Layer 9 of a small transformer language model trained on English Wikipedia (21 layers, counted from 0, width 96). Numbers have three digits each and are written without spaces.
A neuron's activation on a vector x is GELU(weights . x + bias), where the dot is the dot product.

Input weights of the MLP neurons that the questions are about. A number n stands for (n - 500) times 0.00088.
n3 (bias -0.050): 529057513433266393531619597408682623738306130470413408449676258321496528477727522460455464679295553426700521300423169853623568712596501419491831593397291296296384347460217555551560481199319472470567893261557541596467607528768672381293618764235689661293628555260596494289792287415364628690
n11 (bias -0.029): 478377566380626621503655635337642582338471235283417620451551870420097368782480321324452504490565340380573647577747461595428464286440294541649609489656555507550514582446438556479781513434642348475480539381704378318612534392611614490533460616317555539417727546658336604533328452690519608523
n13 (bias -0.016): 532495523505109625587699618404689572768320379543418439557811342390518539393450685479426401508609514768489373524441488709575495710437501508742419437601494345525310388504608611588619541373356467431490399442601421313570415615572395426487458444515402701487588532645374279439566463443496523551
n20 (bias -0.031): 566356567394200337466512603509467527760607509394482352335403445420623579435602488496656539616480544794440497200449290447490345725479521389323558481436469516566310552631547485304506261445385320494854475327590516475400652701491441384393498648638515556355599458555763402445716479545409474321
n23 (bias -0.026): 498343543679372511560590462402807440585459538487284333373364629414571395616460579267592468285531372484754575652671437440434582269477334507695371425742544518518371547516509203413723479521531350635537435529694382585620558514493515526509503361473378548346770973747554256554224567547528686514
n25 (bias -0.028): 566331408656510557754518534644797475565480493591457271423347498480543274557490509435720400564480392644560588547415537321515449502254372503647540394490503471424401375426519601461444550471407399477525456449653427393666338701517481464480451708317641535491506682502382318666621505649704400431
n27 (bias -0.044): 472536436528536545306453627417431598587611310742525212276404742461161559493619510394524462700587661515400485375413625411345522667276389396632624357574490323613388468521613457723677488392404558535697461533537563497643363430483469318530571417576642667216641694419559388714615393403425528415
n35 (bias -0.055): 477464591558307585559572621552370320683516525657400317434403338375458317619642491519377534684388581823439371652497603653399647689405409405889762540565422311391503392454372387484590402564531362375507639401643261316671433373363526242709873619458506621366475486327341461472730249444415436312
n40 (bias -0.023): 511487485473533423588431536340674668372544473330477397543627645569353446697476759456518528718557471680447566347588510473653656328408431359573614663585441452586447503608696420408581318323444520553405387411576355691564360462615509457200476448641429559568504540465614361605550595430511635348
n44 (bias -0.031): 557510582522543493712579485469386337693565470517560635418412691663441549600543335302667399261506667478575416468637392411312401419405527594500604556465536342503435521337285280492600387507528427401745700405594308583443759448637493523569452401436588447659549587684319538483399495337452511479
n47 (bias -0.034): 469432622331389315714736470398496572748566284404440645399737564663533317572665740318516607453310860665536396232400409716322688595454193427623674509439525393644562492469627423636629421524534579368570393515493589395323687316530703354342751616290546438360603673360525553585450531375503513095
n61 (bias -0.044): 444379756644586494517335525605602622777260508448508404467450462676418393639712427504500551422154516556648550575358191642517234600461405461521533226493675439454613480595449438499671379490545473429550591411548369497293394478426492411271458685530451442474573513686558710385540326592424376496
n65 (bias -0.029): 173414605423398521410554537538453518670350448665443527531621197422397439454675908468379564388357393403608550712791142762375612620452285463689532645424388364520493579445361556489492587635563565445625728391517559523428563582543508618295555809203596394745540446573317408338472071614294267565
n75 (bias -0.038): 355552723453297693407519425365898417376242371445356515624567421316285479437428379328587442464614459794642361701787328656444507700432230478664554622498438484583356446440629677526672636481542451635475688472584600296414599491649543513421679532550791643491715488539294246394516384448530389746
n88 (bias -0.021): 447508501299341641668620553428500511724570461422472585363576624580303564573525517514419457585578762494540527467502286375524407582412319470456534345555348390462348462446476485685479490451598467568466622559508408359357594377703452508561429623574448558608477528615486249266628342477530348737
n93 (bias -0.025): 463452779416135600394509521356472621548670323354570512556602500397238526516558521446542612479344424470466524405391323414368449505518505520420613592493358340459427532491519423559569364630286418445753571474660381586350765426585597509502486452650631484434520499518570476334429487364219441652
n96 (bias -0.035): 478419442369458515361487612509628424657505458576584545476409527644520456689702473441617615577419844490328559464468473730435376374351393479458605565445542228431452415646497630677490643184477372406466633128506576537269560235355615512458539526444697622400572558676752569426558277679511525541
n99 (bias -0.036): 381408351413380392512526587352656499501392359265545383555785489456359384564582434282399488406427548720679432642721532792606539729449445601631651379367370593439569399527641746691464486456649639430651496524625357536385553744548394301346420325329539461574503632486464340677407359562511286370
n106 (bias -0.022): 662551470450448620537501495493491493791532492576467496448540490450493465486736477320466424601361580497479531354421426498357590688592503509576505676685449359512523404570448318595479429497584570393708583375512580605437355544366528320588554496435541463336767552465428449434430442312410508202
n107 (bias -0.046): 551401523492759404460728550417591496563392223546459605474684416354287350681577439463559675412389559554666615521511430487529243592528505484474608652656447419512491393490356596604410488265766528247435732349526416405523452451428540550393572661213570472606818528633497540221522339723559469311
n127 (bias -0.038): 596473434386302451520626661442737509551262261512432440406571443273474467677516409467591493253546469625374319540751364646562508481393507442697515651608535549455475464383414739650578370435309459437542474300566506506631671476583742481493605503459558451433862489618449273646584594328423531384
n132 (bias -0.041): 211471668400395336214566271538632406409537347303590512379453669531449332561685629472535647658388675600398493511397600486507581778576373482489599427370559259551450317613745498415666575254504512518534420499578604272581544524265480438571573463259621626768393426346340507660468528676420403510
n141 (bias -0.036): 640554530556659201530500624424777543715426512407337535442363493450701491617664496373566607494723588499388675551640301632338478192547285406424667494290462714673468546703175454317497428296432634521449596276531561454386588352562620457140672747154366485624576467520452566395592452670651827215
n142 (bias -0.011): 413506448350317583582652400428569319661449539467526418394504690517591323357467472472503565531511287600293588592379458540501505505390426431575713790469388389740438522570467594788540497520571381708513583569580332550454576409561787593359420624414473253812659453388450575539476460471348499629
n143 (bias -0.028): 538319452616521570488595582225602217508283458459478463459412673379378457594546320282771496236466352530596584501469582516372596323367425503645462650623444625540699505322552780705571254494732572625600473452625427523593621218379446439379809502352505624591658743334490434510394529381666662156
n161 (bias -0.022): 613274535560449587633459601273460506803538519641515299412664441385503638534506404343448463593453426614489403304383452701463279407332446461457563349590521427424144483422503654678474502539542415530656526234624505589522584362471491456128452600606526632807585762485706671319534617410408523502
n167 (bias -0.029): 260478592440530543447337469355518549463571315631526381475555321529529462438495634442561763709336492569483384428451314762340397404453330493773674495514557176480464582676638571425667615419327376448655482410601504292662530483560553490427616467508623568509372503561463541544616331428439846484
n171 (bias -0.044): 351461481447281458406701425474822339435678490455513315297452545486497220704605441278402525588378365807650564598532362468290723487499543489483588622676525455416279494687615562407457490422692372490595324419599526563533613283423409511466889400477691782367591432461607489458425435570718472460
n179 (bias -0.023): 620483663657457472516388550595441476385271264344386533576415533506221391493705508454684500403444565448562478540491452503511472393403453372470526407468486571586551556295449242653529438588429557564462772574514556481450566490472573445395459478562578536419739552683600534441360600436495342642
n182 (bias -0.026): 464518462483496657426472477501733561558653456496565479457408778282410540558546562412717287694567484450305592324298451358326809615361358316490512700564351385720319480447685413521560461411350588596538389557641483528600319593539595531294553728577563553429574592446552221446594491366554433452
n188 (bias -0.047): 481441773640548468315359339563418252621271317555444308654387558609493304523489517411624556461343576770631480609363413583474481651579405329719624506433496588551523494343348224564596184482380611477496658587597392715580606314425633726418652586387371454643749862588456543539621373547434418427
n189 (bias -0.038): 627512585425476576646381614202539363587529499386578338350550358551422425403523608261561654480333383536642666294534279528482514370491546498546587645642475384510422471694484364462496426387664413485834530147640326531322541472496556641401454624587572507605503386574524595621538495528331555297

Each question shows a token from some text and the vector x that enters the MLP there. A number n stands for (n - 500) times 0.02.

":": 487501453535537499505527473478567546520517480510601510446520561554473487515532488775483437525516514516454456473502533460494499461442458559545506500456468510486489547537561534475479523498462504512484505569264528520468485467454387490487461467548448503446579519464537491553504546447525516448
The three highest activations, in order: n27, n40, n182

" 400": 544505436538536476514486496473473510532485544542546518572476420533605533487345459751490482474474467483531477454504492493438468436566538542440472521469532551541464582541443470409522522519536513543475454527314495495546444449448519456468484531550515504427500472525484564507446505530549593466
The most active neuron and its activation: n141, at about 0.98

"\n": 449506546477520530497478483468551518451549525495585533551504456535512422486550509748530495542517451494481473495493494468476454445498424561498514489523471573402537552541488489487505559541479444510558495580246457469493462471451456498464454541511479489537507474509567482547459560464550523515
The neuron with the highest activation: n167

" real": 494525372489487457568529530481467464568538576488533497471430479545613441488334535785494489412512438559492453460537454475515522485549547501527438494524508638497468561570505431439478490525534454498471517540411453456559498539485502499513475523587478473492539450537463471524483524499492501451
The two highest activations, in order: n20, n23

" App": 477467440460450491459560524513384542551565506479576552485519474486569531556349442738508553423423399480498506504473555546471486514413615534496471505526530562369493551530486513502536523512473510419570517491438482450548473527522499456503402430551522436484528464527524536517558504514519507436
The three highest activations, in order: n20, n127, n93

" super": 501621453436497482441534593461399425538580561545552488428465468505478469545376444680552491524507497500486515464537502473474521428550571544469443588506545574499452580573493462504482465524550469452532483446377492549460556494448442517547445499529471456432493444555501593514484480506530516450
The three highest activations, in order: n189, n20, n44

"oci": 514564365483532451542476551478497447482504581483614465468460548479583450534435459643470466422437431535478490492492515534572459498473613496501422513526557548461497593496493514493463463459561487509524484484496510522618492436442439501461524413467439483609479508432473532590535597453475493496
The neuron with the highest activation: n143

"Pro": 513570425448483508467530568462464485523560543441577548447457539490490526529274473631536499567451446486558526486499457471467550382546529572498427568514496549503441539598555496432436517492578482475514459466391496554476553483479461505530420463528499515519544489438554579533481498544472481443
The neuron with the highest activation: n189

" Result": 508540470536518538433531530506455554463609501508542479530497568477475520484420500815565428514534427487468512499450557451528578474511468490474433543521513590416454576490490461493468501548425510473470449624376504535522475536499443449423436502504444474477473528495522466541490594427561501495
The most active neuron and its activation: n182, at about 1.9

"s": 513546447530478517449527506535507492496404475533530570523528505505492475493354439805525489480518483524543465611446535522537527565497483475547478475488471549494467541541493477500486538502482479471313498619331501473516462512501499477504427453500457505518561529521457554496491580457548486507
The two highest activations, in order: n13, n179

" were": 485485472476513574426516455517474484469504475507539518510516539519519422527505547866463461505479447485515478558457520494501537552529520504427570531475531572497537596544528467472520481505567492450429511552341468404457467465474505484483450555512503447474539470493446527516479554450519525481
The most active neuron and its activation: n142, at about 0.35

" 1994": 496489420508560509540474490502487508465520517528591542572482475532611504485410484731503460478560467528456479406478633430443521528459506485502470560441454593533495539514512468431388526563484527523544501577292502536522495553511473473433462483573525484511482461477531504513467533449519483464
The most active neuron and its activation: n182, at about 0.3

" for": 500502495540504498493487512510540539491526488480569532557473475547557488510543482966566512503460464506505510547455511500519489498486448506512464509459487485458535519556527515449479475445472483453389528448373546492553520506465490483471462458499502483492485426470428498491478520553451513502
The three highest activations, in order: n132, n61, n96

" |": 511529497486514454484492518509464504511530482480572503500519527532493414538523539612499498496471514461516482509473528495465513477474508537462528495491534516484511610531496500512484547508493535469491504540159587473499479454468528489488470481494514479486500506499501522533473559459507477481
The most active neuron and its activation: n47, at about 1.2

" of": 534496498493513500534501501542451522499512479489560517545504530507527487515531454937532494507472502524531498507445477556554435495492500450523518486481483457470505536553490484489486488481484427473423498486329539482528486451478505463512420437485479459531558474515483539533487576461427548510
The most active neuron and its activation: n61, at about 0.67

",": 513447502511508468510513446486443481503491501509577551491533525541497435461546490767466477419509516525560451476464517459555520465510523556477533509481533488486485560541528486507515554482469522476414522531215467475491486489479520525548465498508471503544511532469497520563500525437535478470
The neuron with the highest activation: n47

" (": 474476462528533507522457504547537544525483478537595559494536553502557463529559471732518474478502471464465438550461541488450506485474494642530532533479512486469509586519477484487483566531483465437550503547291494492488513510454462524486412453493485522448524473492483494462444538393509527453
The neuron with the highest activation: n44

"|": 492530442454493489460487500418515536448558494517601525492500520475524438505515526631530464524462484454523467470455573456473542499457556518490507513554524561473478580526525464487478570485513514517555543539193519509481516536472497498494463504546513492492491455512503517535447564442490485462
The two highest activations, in order: n182, n27

" inter": 549602463472524493472511550468498412587427537496568515494428481512525503556502466692558539490461428496504470504515468490472535473486539551564412518524518590525486542523490402363585505494557479438518497511388409516559554566430507539552398422491502499446474441555419503512489468515590505460
The most active neuron and its activation: n44, at about 1.1

" 2nd": 524537497471522471493460557500432506466573503473518538567507491510530541503401468797506410451480476526495507445499566530511494484533524486440538531485561631449449579537438383508526511547525509509520482535365529489457418561525471451466391524570500465417484407533485534507421485536532474509
The two highest activations, in order: n179, n20

"ects": 522519527549484449466502493468528526475489528541544507512503539538477412537351501822531482509489523474508423528467488506496532511519480477476484481480529588476458591495557478432490552427488498515371534573352498486511471474446507490453478491518448525468485574467506482488502589465591512540
The most active neuron and its activation: n40, at about 0.51

"n": 439496454517440496415552514520559487483517588475584574535510564442535514560379526595483414464564483528563510502561507437485529481519466559451455573480423611546456595510487508432501533422448416487389553493432545485494605509470470516553478448523525503475431526456471496516440588486493439535
The two highest activations, in order: n75, n23

" from": 506504530520484520485495508434439536478504456513552492547514491525503444517504518923519499457467497469536455494499462527508523497555472506468518538491511460495507573574504485528492596436443475467422505499322532517485467482484509463442448469504453524449516472501507500504519539479464518540
The neuron with the highest activation: n3

" per": 494577445469533474531545570492478470500528527562571481424549444541529485529414490809502518488519435502510519567580450501488416446477532507564466515541542572482496553534512527480496492508554458458458482440368468494496476537410458513537491529483497499347521394518449515427486486542541487452
The neuron with the highest activation: n107

"gar": 516511539522580537526509452427506527494499512524554560494555556509491482476252522691492478421575450437565463535492574476505505397475504519501451505529525565487475597520459497444454560518537500538397454545371510468518514527501480571529481502509461505505451457523438490497458538430499517528
The neuron with the highest activation: n11

" ×": 422531444467437490525500518467473524569486550540534528510467473525589496515409492836506466510494511452529482559562533518440489400513502501465520532420528522468499568547445470428506605490470497438482515534365562474524415507492498479491544550497500491345473473511491504486530480530546532504
The most active neuron and its activation: n141, at about 1

" professor": 498529456507491467505468499502351501504529566492543494511419528558497445505389443771557470409504518460468461496434488567535489476528557424417420535492564605511453555513494448534445514573530484500463523630401519502511508489512515495480482478557466415531517545543554535573481551435443502520
The three highest activations, in order: n179, n142, n188

" process": 530573497531501482576479470510457460518514523553540481464444549549521406475337467834530506476553496491507436564468519497504534515463536474502470423498584582493441546504486482434420524555510507519404477585423468491569472525460480457528464457492450488539474527482468528521512560431553476558
The most active neuron and its activation: n25, at about 0.45

"W": 547516423492510548522490512447478517459517479494590529500531549539484495458282431724534476554489484466532461464441601512565574378475483611470482492496486529419559505499503569501453501537552545469518437569381456519537433497505461419544457488498480488533554541456506478549491505491568503472
The two highest activations, in order: n143, n40

"V": 523484440475474515579467514453461492495462481511583547517529516562518496452237487763478500470486476476568438462516516523536514481441497582491480433459535556410516552540536522471471518608528531489514518495421468465516481580517471444504381515551478504517528501505482487534501534481495490494
The neuron with the highest activation: n99

" en": 499560440408526431452488570522424421445528512471572430429495462548487456598444458672515560560529522483499486567540447492528527482515612510451473550496539544501548541510449469472500500489537442377490544539418546476491516576509484545579534439479486479366389390561476516533579506462541546465
The neuron with the highest activation: n35

"uta": 517542441501507455487476538529447502377464440491541501514495534514501488500387475727470511446516443482571507490480540543567507483483602502537422515507503563394493570504572442459481478445585480531397520570479540448611550449408451517526478427485394518577420529467552460505489614487569547494
The neuron with the highest activation: n143

"r": 518551480552528489522497546471523478515462497516531599479460534516480490531285433752544565530491505489545501617488553439495464447533509504533442451465459597495520550526518535443493484487520471485312549534363521467511513481489490482477523462464482512519565487443474525525474567520494464479
The neuron with the highest activation: n107

" uns": 488526520451517470436473537520548460476514572525607463412466394571498458574459465790460564526463519511482512542477512480493549518444551527478491510506566599416522520531522460417492492414595494414486495507416434478490488529485476542553459470477482481449446410570487498561496518543585455492
The three highest activations, in order: n171, n132, n61

"ing": 503548448496467502512475489530468539528500523482534528584533547556504450542419495878547476486465495509539446565482500488573524504477455474538485492495495558494521599523511468463482517490437524478358558523355498470506486503483501432455447504494421484524537486491485485468526527442449518493
The three highest activations, in order: n40, n179, n61

" ste": 539544405537523462588477531489494496593493505506602534510456471505531498516360477704499499459473466418504507449519458488552463484625568538466509542508492524493545567533444496424512448413476522458477522473420501470600429499423511527568479534445442449426499442515420572500561518490568566452
The two highest activations, in order: n141, n107

" and": 514499489469540502555540466502386478524492512543567534508494526546487421535511515866475546455490500468535508509487481492556417480521517475558510489517487499523522540540478471470499511523481482478392543496280471510535504475485462468489435492489480478603546459470525486509504530461480569446
The most active neuron and its activation: n107, at about 0.76

"w": 488477402486574551538486519438508534524537528510535577510534531545526489492278441735485467512571471468486450525521577511551488363496456549523501478503487576445516536535495577494535526550543478499393455559397500443539403499529461470615518515527472470425571497489432459537454495480489491483
The most active neuron and its activation: n11, at about 1.2

"de": 499525481509542526517479501458500513434515527479620505532568529493466467532281542665496462459515435479588471531493513446527518495539491537485492552540471488482511607534529470488493546484482513508382475523374551511501486595523478531471379517483461494445445461466488505416502595468479482534
The neuron with the highest activation: n40

"on": 522553498523487490475466505535490451453486522513527556542510571544503486541302479767596521453508533507533510535491523485530468435507528461489434480530497601513487546483478430413495519469444487505300515527358524518508559508483468499494420481507456502523489534503566521471484629472484488535
The neuron with the highest activation: n179